Layer 5 of a small transformer language model trained on English Wikipedia (9 layers, counted from 0, width 128).
A neuron adds its activation times its output weights to the MLP's output. To switch it off is to set its activation to zero at one token and run the rest of the model.
A neuron's activation on a vector x is squared ReLU(weights . x), where the dot is the dot product.

Input weights of the MLP neurons that the questions are about. A number n stands for (n - 500) times 0.00096.
n21: 561 564 401 354 338 613 447 642 624 500 525 435 418 550 594 511 336 411 408 550 734 440 431 569 418 455 474 328 259 542 424 477 613 367 213 726 679 301 405 414 572 296 504 538 337 390 597 630 688 595 489 575 484 580 708 245 496 445 540 630 612 661 351 926 662 565 488 420 510 512 802 504 513 707 552 528 527 300 394 487 484 486 558 488 237 481 631 414 492 521 425 276 655 455 496 456 343 486 697 541 592 453 557 589 492 463 384 599 869 441 446 529 641 457 525 680 454 867 306 427 511 706 646 523 408 823 825 156
n116: 496 632 458 409 385 313 555 530 581 418 342 496 492 366 504 339 267 522 496 569 528 446 475 786 362 559 598 547 587 507 718 749 663 730 344 507 512 511 479 436 601 454 594 470 283 400 392 677 599 427 664 390 481 734 336 310 500 529 637 724 424 548 471 796 626 248 226 297 494 595 433 689 432 597 465 418 515 716 504 483 667 155 616 524 408 504 528 680 504 575 413 504 464 437 375 422 554 439 529 476 549 232 460 500 482 528 500 268 496 590 534 707 729 657 703 344 415 597 480 605 229 569 461 230 341 411 623 376
n133: 483 380 638 323 500 409 323 389 648 655 579 796 585 559 607 477 458 816 567 440 390 477 509 411 352 544 667 425 581 630 667 475 54 954 448 463 616 577 722 331 456 635 202 638 584 496 611 480 438 448 539 473 761 443 585 522 556 744 524 624 675 508 293 549 508 561 522 525 443 436 557 476 697 974 465 342 517 619 265 500 492 444 623 593 370 411 531 742 648 346 557 485 504 353 360 297 663 441 533 384 614 449 703 727 500 342 500 372 455 314 407 616 397 418 344 231 322 693 383 770 277 712 420 311 674 670 600 727
n165: 469 371 600 493 453 667 598 464 440 361 506 426 389 466 533 508 531 513 356 510 458 543 581 526 483 572 449 433 601 375 497 459 356 517 561 476 495 493 513 429 455 475 396 281 395 558 392 518 601 451 517 490 472 596 335 502 490 557 468 490 445 419 517 719 513 464 420 704 425 396 405 441 539 542 502 464 440 449 460 525 381 456 588 445 424 402 623 670 323 477 403 516 630 488 593 503 316 524 535 423 488 581 435 627 485 417 502 509 488 526 475 437 484 477 567 509 448 518 502 570 475 363 490 540 564 525 488 595
n172: 450 405 642 74 547 422 371 482 295 277 519 317 347 411 345 444 222 802 390 99 506 540 506 533 571 602 579 441 686 301 561 541 402 368 125 405 840 469 644 848 686 816 333 551 457 409 423 470 430 710 443 872 365 421 425 362 618 377 634 382 683 546 678 827 610 580 260 677 812 645 468 749 588 701 378 232 500 552 886 254 536 270 727 505 296 549 478 650 199 341 814 494 570 538 494 429 446 422 704 228 361 664 822 805 530 517 659 575 511 390 170 402 359 462 565 417 566 448 314 356 505 390 344 488 801 722 662 38
n221: 528 220 457 589 601 333 711 581 390 722 531 500 854 292 875 629 727 511 320 475 755 495 594 678 660 678 514 462 401 402 630 359 462 609 25 518 562 666 295 596 753 471 347 668 258 551 341 586 445 577 439 749 414 432 306 302 588 495 544 889 246 542 310 451 251 290 490 477 691 576 564 518 361 689 583 779 320 690 583 260 651 296 824 510 374 653 609 500 570 505 386 424 584 574 193 311 545 544 630 321 683 249 440 510 555 520 344 546 764 328 387 692 605 178 485 396 667 547 310 547 329 500 539 290 388 744 648 598
n258: 495 509 369 410 422 510 550 538 602 715 438 261 465 490 375 756 734 401 328 541 435 216 389 344 570 255 472 534 806 244 569 357 543 547 232 454 484 558 303 547 746 529 485 533 390 566 554 436 550 539 487 649 466 393 197 319 631 646 211 515 569 585 198 478 575 468 193 420 697 221 500 789 619 583 564 758 622 639 268 410 572 465 256 565 610 181 414 561 490 463 689 423 294 866 453 565 349 378 326 440 639 357 644 599 371 301 495 892 560 422 409 70 645 500 389 659 623 798 388 462 153 515 605 170 443 748 712 422
n284: 419 427 451 307 384 373 518 240 666 389 158 788 630 213 615 771 315 545 362 244 446 539 446 371 576 624 411 527 329 335 621 745 223 441 471 453 625 500 539 430 690 500 41 223 661 491 456 777 703 375 589 552 584 488 681 460 529 595 455 454 454 263 244 500 187 363 237 303 718 217 577 504 510 662 401 404 569 313 364 442 456 537 477 532 528 308 403 454 616 606 424 323 293 652 471 430 500 500 481 232 367 463 564 749 458 481 444 744 574 351 456 413 611 577 606 593 307 505 481 552 341 442 358 269 604 491 815 510
n309: 452 368 533 628 600 562 440 528 520 189 595 385 452 562 702 597 440 458 642 615 606 541 545 345 549 470 697 496 488 650 580 508 340 365 587 722 563 348 409 613 635 575 434 350 162 596 393 414 599 437 877 399 591 379 418 487 402 558 606 419 563 142 406 613 398 459 356 456 868 484 559 637 394 466 378 381 436 358 424 545 504 347 604 321 521 640 375 481 730 451 161 538 491 255 653 654 457 500 815 392 575 504 352 469 397 456 517 596 595 562 545 504 554 594 332 496 395 746 700 594 619 813 539 591 880 400 650 335
n325: 779 404 383 564 392 628 483 253 381 323 439 530 565 447 583 474 460 523 275 394 646 599 677 573 785 568 417 446 611 573 602 529 586 331 367 536 860 853 555 576 348 895 354 383 376 552 423 531 448 358 572 711 508 548 505 412 674 727 614 470 433 512 488 344 443 632 517 396 610 710 301 701 745 273 441 449 444 560 408 432 270 382 586 423 568 543 629 671 274 536 682 566 435 513 495 323 284 652 694 388 712 763 396 451 437 500 596 404 621 300 520 384 459 406 659 294 487 727 214 549 314 462 282 170 403 516 495 661
n367: 577 517 536 205 558 448 275 595 675 570 525 702 519 580 585 648 435 904 530 543 462 437 128 296 488 435 513 414 672 461 679 394 496 747 268 526 476 385 618 426 541 770 333 478 394 474 533 551 806 522 606 348 669 488 103 505 601 855 684 454 470 431 441 800 382 441 669 707 504 589 687 439 485 627 536 624 349 475 727 583 518 527 601 399 410 391 639 454 369 548 615 322 528 444 578 223 306 388 592 365 524 767 882 702 517 223 462 797 718 306 469 425 594 264 560 491 235 887 421 487 592 738 597 371 519 595 638 264

Output weights of the MLP neurons that the questions are about. A number n stands for (n - 500) times 0.0017.
n21: 305 642 424 613 384 544 550 532 540 477 560 483 619 557 507 431 614 428 537 553 460 521 502 457 559 629 382 416 524 537 523 436 392 489 558 556 380 601 532 489 473 423 592 448 435 457 528 425 493 422 544 374 498 473 533 424 504 590 509 618 467 575 551 480 595 614 445 628 480 478 520 472 567 357 522 722 461 528 483 519 500 540 486 554 598 444 579 511 476 595 525 465 405 520 404 647 516 657 577 449 435 532 507 390 475 442 490 585 550 562 515 504 333 686 517 498 565 454 530 431 406 603 427 533 471 502 495 552
n116: 502 587 408 616 591 500 503 416 382 534 523 399 399 545 448 448 527 446 514 425 466 467 529 462 416 551 553 424 478 424 470 498 464 461 583 613 517 559 492 587 554 403 518 511 476 516 487 510 567 611 456 504 604 496 463 406 575 519 483 485 604 513 366 465 494 496 515 485 554 503 419 546 443 390 500 463 545 547 596 373 515 416 397 498 525 573 514 544 524 533 517 392 566 515 500 521 370 539 592 415 470 469 487 486 394 630 536 447 448 496 472 514 484 490 436 370 484 477 553 487 639 590 418 493 562 546 454 482
n133: 483 436 578 549 588 369 433 603 562 575 566 529 517 523 492 435 568 435 514 454 418 596 446 438 401 494 422 378 486 655 650 514 594 514 599 422 448 498 504 457 467 532 366 516 602 579 972 410 443 508 528 383 487 508 452 572 530 538 559 568 510 508 538 412 356 477 634 511 477 541 504 385 506 450 494 509 502 476 452 548 479 420 528 431 449 460 605 434 508 537 562 604 531 566 560 428 542 399 428 500 536 537 446 544 460 636 521 443 467 500 545 443 526 490 410 458 606 643 502 465 507 485 500 469 492 435 520 472
n165: 519 430 515 505 473 548 488 561 509 448 559 519 516 451 523 454 496 472 449 528 472 555 511 556 514 535 477 560 500 515 523 529 536 510 552 466 466 534 527 439 514 483 506 453 510 515 528 530 484 506 479 467 407 513 556 502 470 508 500 507 522 526 465 475 482 496 534 503 482 473 520 528 557 494 502 525 501 503 521 566 492 460 509 557 558 463 458 444 532 508 527 512 515 444 494 482 528 491 527 551 508 544 479 478 521 551 517 467 503 526 553 470 486 475 459 495 552 459 510 539 538 452 520 472 451 478 499 585
n172: 533 456 684 632 638 582 470 580 549 589 676 500 383 453 536 325 524 466 558 454 473 480 601 394 495 633 509 502 549 596 491 560 679 578 594 498 437 610 500 515 469 551 388 561 488 357 526 514 545 595 505 570 456 407 478 461 463 564 588 621 565 660 473 550 487 568 433 383 554 496 412 514 378 665 413 568 524 418 452 503 505 568 569 452 385 503 543 442 368 523 406 584 479 242 612 546 392 449 543 565 527 505 519 410 553 465 536 347 576 459 620 507 568 545 371 539 618 540 441 547 480 500 536 496 386 514 474 520
n221: 680 508 396 655 448 354 434 596 492 428 523 394 384 593 596 322 720 495 466 410 492 415 545 468 551 415 459 459 452 573 422 353 355 510 561 558 484 562 412 545 388 420 409 419 497 559 505 725 580 482 470 462 444 387 420 293 540 392 511 510 495 585 495 326 435 490 415 503 599 544 577 515 461 578 613 465 514 639 535 484 544 526 444 516 541 562 478 525 482 514 503 495 508 500 526 698 360 489 595 567 372 577 487 466 432 378 409 635 430 503 544 329 304 415 424 592 589 459 471 406 602 519 544 611 534 616 483 585
n258: 497 435 622 605 482 404 529 561 413 406 576 617 604 349 429 495 429 521 414 596 500 584 379 495 579 404 405 584 386 592 449 665 443 701 398 553 341 469 568 505 347 502 483 473 570 453 500 471 405 513 403 456 646 314 503 660 527 500 593 357 610 482 536 372 535 593 354 542 552 663 490 645 584 526 382 489 493 502 578 422 584 505 660 431 456 487 583 478 520 479 521 427 385 568 520 443 523 544 567 463 543 340 640 573 544 580 557 425 608 503 490 537 546 483 483 477 525 346 497 580 462 478 346 488 500 319 572 470
n284: 546 491 504 520 579 632 530 542 618 540 427 442 509 531 447 471 598 479 498 518 363 498 526 636 410 511 581 527 473 556 515 496 535 590 397 485 440 596 580 495 544 464 502 567 493 173 434 572 566 472 544 400 423 337 626 500 545 476 507 561 463 521 579 484 534 493 525 428 632 550 548 480 335 565 400 627 496 527 584 468 523 508 453 512 523 517 447 458 482 551 571 600 552 554 452 511 505 554 569 433 480 351 544 637 488 671 466 426 420 569 494 429 524 468 344 463 462 356 458 330 490 330 458 534 423 348 346 508
n309: 473 500 469 493 576 504 530 550 383 561 537 569 555 441 413 521 495 470 474 454 343 504 507 444 424 402 385 484 560 491 478 621 612 452 528 408 605 466 580 467 473 669 600 487 521 577 618 338 520 442 430 513 360 549 532 451 471 537 507 529 482 527 433 563 553 518 541 564 510 587 466 582 474 447 569 450 518 469 493 478 582 506 514 449 475 486 493 344 385 736 373 560 648 444 695 507 580 407 459 597 513 488 468 553 433 498 682 410 489 375 468 578 562 444 468 547 388 467 570 536 646 560 569 462 607 434 644 330
n325: 500 612 544 583 433 525 546 613 429 493 429 549 475 451 404 495 495 484 562 513 424 384 479 577 540 323 455 457 542 527 426 443 549 411 382 636 476 500 481 559 544 547 431 513 572 532 492 481 530 423 550 467 544 607 489 616 509 446 579 423 583 577 491 425 490 586 677 417 485 357 505 427 461 606 502 545 545 449 394 369 684 636 391 486 503 599 541 515 505 645 382 493 480 545 473 491 463 574 515 586 507 498 450 366 440 401 555 453 545 402 511 567 579 663 554 635 406 469 582 304 510 594 694 489 514 470 423 460
n367: 450 470 535 507 436 340 567 496 461 587 606 605 470 601 423 607 565 514 528 606 406 553 563 466 401 611 511 586 569 616 509 522 449 598 447 446 602 498 498 420 525 631 462 516 604 413 720 498 543 599 413 498 507 565 632 554 431 500 609 500 523 550 530 412 452 389 394 533 482 496 386 383 506 592 531 579 478 444 436 469 576 608 538 587 587 578 575 577 635 618 323 379 527 489 434 474 457 525 571 593 491 434 464 432 482 490 475 538 417 541 367 476 507 536 296 519 466 383 395 483 379 404 362 417 551 495 485 500

Each question names a token from some text and the token that comes next. It shows the vector x that enters the MLP there. A number n stands for (n - 500) times 0.016.

Then comes g, the gradient of the next token's log-probability with respect to the MLP's output, scaled to length 1. A neuron's effect is roughly proportional to its activation times (output weights . g). A number n stands for (n - 500) times 0.00072.

"b", then "oc"
x: 498 489 524 632 548 480 525 516 544 545 475 472 507 577 556 490 558 473 504 552 372 612 543 606 490 502 558 570 551 494 415 511 452 506 506 446 454 519 503 501 492 483 483 518 423 497 694 466 398 567 526 429 459 425 474 514 419 534 452 438 484 402 584 388 548 456 399 613 475 519 417 496 467 548 515 501 442 486 354 457 404 507 412 476 543 489 470 512 479 481 444 518 514 423 553 568 451 574 522 510 516 483 462 561 519 478 538 526 421 603 531 566 593 502 482 519 487 551 596 587 470 490 534 522 503 486 190 523
g: 520 340 288 446 396 611 423 452 333 352 402 282 433 559 728 469 594 719 410 517 631 453 479 483 677 789 627 461 361 421 657 638 595 472 216 344 413 593 499 451 676 840 233 243 606 617 540 532 470 461 482 622 552 650 325 236 445 498 539 618 555 525 513 347 379 431 325 622 366 322 396 455 679 620 657 659 434 398 361 473 603 476 507 529 397 419 457 636 533 321 538 447 570 683 667 240 477 431 594 494 547 563 611 499 526 358 499 450 551 415 392 527 588 317 594 487 454 416 458 638 581 550 614 517 708 547 490 327
Which neuron, switched off, raises the next token's probability most? n309

"end", then "ed"
x: 455 560 479 509 493 445 425 544 575 551 569 531 537 497 450 441 527 520 525 596 445 540 561 566 541 488 590 442 472 433 511 465 495 519 495 454 479 554 488 521 418 478 468 492 488 565 538 511 400 489 504 513 570 435 532 487 463 493 496 428 504 521 469 522 640 510 497 511 365 496 471 359 475 478 469 522 474 585 539 532 509 503 477 541 538 555 527 488 485 624 461 515 538 506 500 504 509 519 554 472 538 437 525 475 524 534 495 466 401 513 494 579 498 548 474 432 572 391 423 493 507 479 484 420 504 556 55 506
g: 373 535 705 585 327 442 488 669 457 816 630 663 463 639 568 468 511 366 684 477 170 518 362 546 283 546 451 437 473 493 423 563 514 431 626 318 457 371 488 381 426 556 504 750 734 571 858 413 443 429 439 523 341 603 580 665 417 442 476 527 446 565 383 445 403 397 606 440 436 674 416 620 450 493 439 609 376 597 542 653 576 692 404 594 571 550 430 415 508 748 602 497 719 479 445 557 402 484 429 478 311 625 483 331 481 666 486 544 520 554 670 527 463 584 258 696 598 577 632 620 487 474 364 544 270 486 193 751
Which neuron, switched off, lowers the next token's probability most? n133

" ", then "j"
x: 550 532 586 509 547 465 466 560 539 519 488 501 486 492 534 542 474 524 489 599 386 574 544 843 451 518 533 457 475 579 554 556 538 422 503 525 497 538 512 468 402 464 591 564 531 412 679 515 554 503 363 453 501 470 494 479 431 533 510 475 431 476 514 512 574 476 519 578 543 488 532 499 482 522 512 531 565 515 487 703 592 527 562 517 375 529 457 489 506 449 469 596 551 484 507 466 613 482 506 560 499 540 454 487 556 515 525 510 504 466 656 561 499 482 515 549 530 584 529 441 472 532 454 472 436 443 547 503
g: 428 560 601 616 597 419 542 248 795 507 608 693 390 420 439 389 326 408 639 513 376 634 479 454 552 364 369 168 311 660 429 530 470 263 510 698 522 476 649 462 490 501 579 451 445 256 332 437 490 420 499 389 716 226 314 201 487 517 594 575 391 467 472 371 629 629 467 488 593 610 415 588 576 457 513 555 324 619 478 528 584 397 502 254 656 458 406 173 519 210 412 484 477 522 675 488 421 797 409 470 584 461 467 522 319 468 320 580 511 574 593 513 388 640 643 432 448 406 576 418 489 496 462 504 359 543 423 372
Which neuron, switched off, lowers the next token's probability most? n21

"e", then " |"
x: 457 462 498 569 639 512 517 528 405 439 533 515 515 528 597 429 513 470 469 528 495 491 554 529 374 574 590 442 616 469 475 472 528 496 535 509 519 461 500 539 364 403 511 518 535 505 451 592 504 387 442 456 483 584 494 507 483 366 562 558 508 518 424 510 515 546 487 548 448 474 505 423 394 496 448 513 512 512 444 628 394 573 524 566 586 468 474 404 471 588 508 519 500 532 548 449 514 552 500 505 475 555 410 441 482 499 501 475 429 604 574 467 472 582 542 521 525 458 599 608 469 372 535 490 479 544 213 543
g: 382 656 416 454 418 712 573 612 511 530 433 474 479 490 509 460 837 461 547 553 620 385 466 857 476 730 612 662 335 441 241 305 410 546 753 497 442 448 493 454 543 458 473 418 520 437 529 486 279 457 622 383 645 593 630 554 477 508 393 702 472 500 490 400 611 585 678 449 316 430 629 499 484 590 618 601 540 640 364 602 734 553 308 355 576 595 361 314 425 470 524 669 468 601 386 538 760 594 576 561 636 635 377 413 625 617 650 431 418 765 766 513 474 508 267 337 572 507 619 395 421 561 466 325 292 540 612 594
Which neuron, switched off, lowers the next token's probability most? n165

"re", then "v"
x: 446 483 504 599 547 416 494 604 485 544 512 524 466 540 563 502 564 539 545 606 435 540 480 400 428 547 459 502 475 577 309 567 535 394 539 494 427 446 424 525 478 569 511 467 590 458 615 418 522 444 485 430 508 488 471 486 428 363 557 492 624 511 439 436 500 485 482 527 530 500 465 459 429 502 475 539 512 465 466 560 566 587 517 502 469 414 303 434 538 517 386 592 497 466 566 580 507 476 539 563 455 450 550 494 512 536 541 398 472 509 526 431 537 488 525 552 539 580 596 568 628 556 501 486 498 558 301 525
g: 500 444 570 453 350 347 392 426 568 385 540 549 442 594 854 368 222 669 694 506 566 503 303 753 292 449 541 319 321 511 412 363 484 609 405 436 362 678 627 537 429 515 461 318 446 608 364 397 635 535 226 265 403 531 626 375 512 600 443 549 212 476 415 389 503 497 539 502 382 393 446 737 549 515 474 342 388 366 458 520 391 482 527 599 370 604 519 350 560 553 609 634 653 615 746 548 560 477 420 362 440 674 293 503 424 465 691 591 549 413 550 534 732 624 471 565 436 588 787 692 486 559 626 580 442 695 471 497
Which neuron, switched off, lowers the next token's probability most? n309

" C", then "ar"
x: 522 491 566 531 626 458 464 547 584 521 602 560 532 458 510 524 512 453 468 479 362 480 527 485 474 561 568 512 521 490 453 437 551 510 503 418 473 486 449 405 486 483 506 602 497 436 933 412 395 477 529 420 510 525 420 542 514 494 539 476 507 548 545 444 560 496 508 481 474 463 497 459 423 538 449 511 515 521 429 479 549 534 519 512 505 520 503 592 549 545 612 436 569 538 520 518 569 495 519 521 478 587 489 544 487 458 578 478 413 490 510 505 527 484 465 568 503 549 516 603 410 467 502 485 574 548 451 535
g: 444 673 692 572 420 499 460 470 370 535 557 519 545 654 426 387 508 709 568 444 406 596 513 531 480 529 586 339 654 473 385 468 353 341 731 406 606 398 469 720 724 590 531 402 245 517 524 524 382 367 482 497 553 328 624 628 562 561 452 409 439 477 680 512 499 319 634 181 461 670 758 508 145 369 658 404 401 493 498 515 571 558 458 539 457 216 576 290 660 430 601 637 569 554 573 401 422 497 573 598 657 454 316 487 419 380 692 481 558 680 384 713 392 591 467 283 680 476 508 598 487 362 322 382 516 205 425 548
Which neuron, switched off, lowers the next token's probability most? n133

"ound", then "=="
x: 513 507 490 593 503 497 451 554 539 536 456 481 547 572 497 504 608 409 553 594 441 518 597 524 480 552 574 420 408 431 457 566 513 418 478 461 503 485 553 463 478 563 436 474 476 456 401 493 494 480 566 466 518 522 524 510 584 589 477 456 504 532 541 486 575 475 574 412 446 572 443 466 465 453 441 486 438 475 509 506 534 506 434 543 521 513 564 467 486 509 542 581 452 451 499 546 475 593 609 560 580 508 563 464 484 619 534 507 455 541 576 603 489 544 479 532 586 334 475 478 532 519 461 454 535 503 125 486
g: 512 339 427 605 504 443 443 606 551 507 225 459 434 699 603 529 411 386 442 500 559 365 460 623 479 694 445 475 403 514 594 553 629 584 322 347 395 335 286 307 601 385 473 331 505 406 427 310 659 482 489 413 744 623 332 554 651 414 541 774 253 591 551 484 427 389 634 519 655 521 560 514 508 272 281 380 627 444 569 547 273 288 398 447 495 380 422 320 477 446 384 527 605 579 380 512 699 346 428 511 721 534 590 648 687 402 495 674 685 635 706 638 503 287 550 354 495 688 588 523 320 357 554 563 444 361 669 410
Which neuron, switched off, raises the next token's probability most? n325

" the", then "se"
x: 573 551 567 486 566 448 460 589 463 516 496 515 526 460 452 383 429 505 513 522 407 526 483 512 454 469 490 475 514 525 507 554 512 427 524 492 474 561 588 532 486 503 518 470 523 237 593 565 513 513 472 519 449 465 442 486 450 513 466 453 468 644 481 464 544 464 463 608 544 560 447 544 457 470 461 488 526 515 513 423 577 477 476 605 491 488 503 434 449 611 459 571 606 545 572 521 476 464 491 545 475 533 533 477 580 477 651 491 469 569 502 478 441 428 494 418 455 351 577 442 482 512 509 564 516 404 227 436
g: 421 481 532 431 401 505 264 260 579 708 479 357 351 490 677 550 481 628 371 516 725 495 228 369 666 565 417 512 416 239 595 756 395 420 397 362 422 415 484 619 507 725 444 445 420 563 431 477 651 683 621 549 481 596 171 350 515 519 421 504 648 602 481 617 296 713 496 429 570 493 500 727 475 325 568 727 510 449 394 414 540 732 508 469 388 707 406 380 514 516 278 500 514 483 694 690 676 369 488 541 554 601 368 718 662 364 443 343 511 413 482 690 465 459 464 466 511 673 472 517 597 616 527 574 525 301 648 524
Which neuron, switched off, lowers the next token's probability most? n172

"ue", then " t"
x: 353 501 466 533 496 426 558 524 568 519 490 496 532 549 476 438 476 456 486 527 478 507 505 543 465 624 571 490 503 457 547 439 651 584 477 522 438 540 409 426 466 425 488 555 506 408 476 501 527 450 567 486 510 510 566 551 521 478 522 495 468 529 453 511 513 500 449 518 488 460 467 439 407 441 344 465 462 554 519 506 458 431 499 596 577 390 512 525 491 483 434 602 429 524 472 499 515 552 481 565 571 473 441 523 511 522 494 531 491 612 575 542 546 610 591 515 595 444 537 493 465 471 456 464 491 536 134 438
g: 558 424 532 212 565 547 615 384 553 417 425 272 496 334 394 501 476 374 492 496 695 558 307 491 557 350 562 471 507 282 412 629 521 478 481 600 464 661 431 485 523 617 355 609 288 370 511 530 370 454 507 480 412 423 593 346 387 555 543 397 731 404 246 598 407 362 304 758 428 689 447 598 332 439 423 430 585 673 492 407 562 727 452 643 348 475 488 385 370 595 592 604 497 502 685 546 546 536 376 277 346 634 436 438 451 618 303 526 406 260 471 292 351 479 863 548 354 318 603 622 428 538 472 232 648 385 568 429
Which neuron, switched off, lowers the next token's probability most? n116

"ell", then "i"
x: 561 497 575 554 444 537 547 511 549 568 587 556 505 550 494 536 523 506 567 545 493 553 516 613 482 578 513 367 456 433 506 443 471 358 435 529 536 552 508 445 465 512 459 459 455 555 618 523 488 501 522 494 449 571 487 452 475 495 387 469 481 528 519 501 677 487 484 484 559 554 487 409 508 411 418 483 461 576 486 493 492 524 442 580 560 502 500 458 504 592 564 489 482 477 538 422 553 591 552 484 582 510 491 443 525 545 554 400 458 449 521 452 446 503 565 459 572 399 459 516 534 367 380 434 435 543 193 466
g: 494 367 373 471 307 413 485 654 457 549 525 314 246 495 604 663 266 899 584 606 436 406 404 467 344 187 327 379 506 444 367 351 748 631 609 479 503 408 517 523 486 656 481 329 628 670 607 553 345 467 700 490 550 674 375 385 597 413 594 527 319 509 514 538 441 523 391 706 667 395 422 406 619 426 625 448 418 492 305 422 513 441 386 442 305 305 476 617 635 373 587 589 506 486 436 600 675 211 470 333 377 242 545 480 507 509 521 453 554 417 401 584 486 701 627 525 571 400 363 365 533 525 511 564 683 331 552 422
Which neuron, switched off, lowers the next token's probability most? n325

"le", then " or"
x: 426 497 536 555 502 427 511 635 495 503 503 527 564 521 502 449 514 428 496 520 472 529 479 566 459 566 524 483 552 512 529 538 582 514 530 517 504 462 479 522 464 459 515 562 490 354 423 567 427 495 469 492 545 562 518 490 442 531 537 490 534 455 459 511 589 485 465 473 524 470 509 375 457 577 477 513 488 493 451 501 516 522 431 530 538 479 444 526 585 561 421 562 405 526 509 429 502 533 533 535 476 471 487 495 535 485 482 379 423 510 509 516 602 511 552 563 465 519 507 535 587 447 471 493 513 503 38 450
g: 510 460 386 682 609 670 454 541 613 532 490 590 481 503 483 494 472 362 426 657 431 591 587 315 510 586 244 318 494 544 647 442 351 398 686 504 623 590 524 489 505 404 407 540 531 544 403 657 514 574 513 605 390 547 612 297 528 570 369 375 311 598 523 563 419 464 497 473 321 678 464 468 317 525 730 758 280 476 576 441 387 591 510 644 722 287 425 550 466 258 522 731 348 402 336 604 659 392 363 644 336 525 581 373 361 382 329 683 544 563 566 732 568 427 161 708 665 540 504 516 427 363 725 537 431 235 539 568
Which neuron, switched off, raises the next token's probability most? n116

"am", then "in"
x: 388 478 651 575 604 514 471 510 548 477 593 493 506 523 469 478 513 497 556 502 422 473 521 560 557 508 562 538 564 395 528 451 536 517 471 404 498 544 456 463 463 487 462 563 450 491 534 471 367 515 533 473 437 432 381 534 480 498 484 431 434 524 513 521 558 473 433 482 527 481 481 435 453 493 409 459 386 632 485 569 494 542 399 488 570 521 432 442 506 549 554 436 507 572 459 472 539 548 504 516 398 480 474 446 532 420 528 440 433 527 558 501 495 562 465 423 577 559 390 427 498 426 481 450 556 532 166 560
g: 481 537 661 312 384 541 513 209 446 696 584 571 517 618 584 301 434 573 661 717 380 679 522 552 366 476 477 483 398 334 341 663 510 478 455 493 614 447 578 752 554 467 438 596 425 517 634 382 336 641 595 497 396 559 646 596 342 311 455 509 354 709 377 505 631 418 696 423 262 233 496 692 501 442 631 343 533 413 437 356 460 507 578 521 640 628 321 614 409 584 469 467 697 536 237 738 588 520 365 668 567 626 650 372 450 476 583 571 346 694 650 557 587 601 598 613 420 665 737 506 525 447 545 723 402 380 486 381
Which neuron, switched off, raises the next token's probability most? n258

" S", then "at"
x: 569 502 535 497 497 465 447 615 621 562 593 495 542 544 526 524 526 546 563 555 335 533 479 416 430 556 525 512 494 509 498 505 553 500 470 406 487 455 499 498 436 526 470 533 534 444 934 455 476 513 450 495 542 498 495 522 455 487 596 407 528 500 493 549 486 500 629 526 462 555 492 391 462 545 493 559 420 471 496 546 579 669 511 507 476 469 502 510 522 513 509 474 510 470 532 478 507 539 569 552 489 564 494 462 503 445 563 518 451 509 528 464 510 474 464 474 474 575 505 407 495 512 511 495 508 524 414 466
g: 561 251 370 579 567 521 429 416 482 665 333 252 355 518 458 448 412 520 674 533 486 604 535 229 551 459 526 466 435 450 588 557 589 478 780 573 371 525 665 393 363 420 570 727 533 454 641 395 462 529 467 547 571 506 380 569 636 543 367 548 433 565 411 415 523 350 587 590 471 464 285 537 252 368 569 241 676 545 539 256 455 573 482 552 699 501 502 460 764 473 755 869 710 577 538 606 580 286 338 616 383 663 729 382 503 335 629 495 493 241 548 510 420 495 531 323 592 432 382 440 554 428 590 557 629 598 360 412
Which neuron, switched off, raises the next token's probability most? n367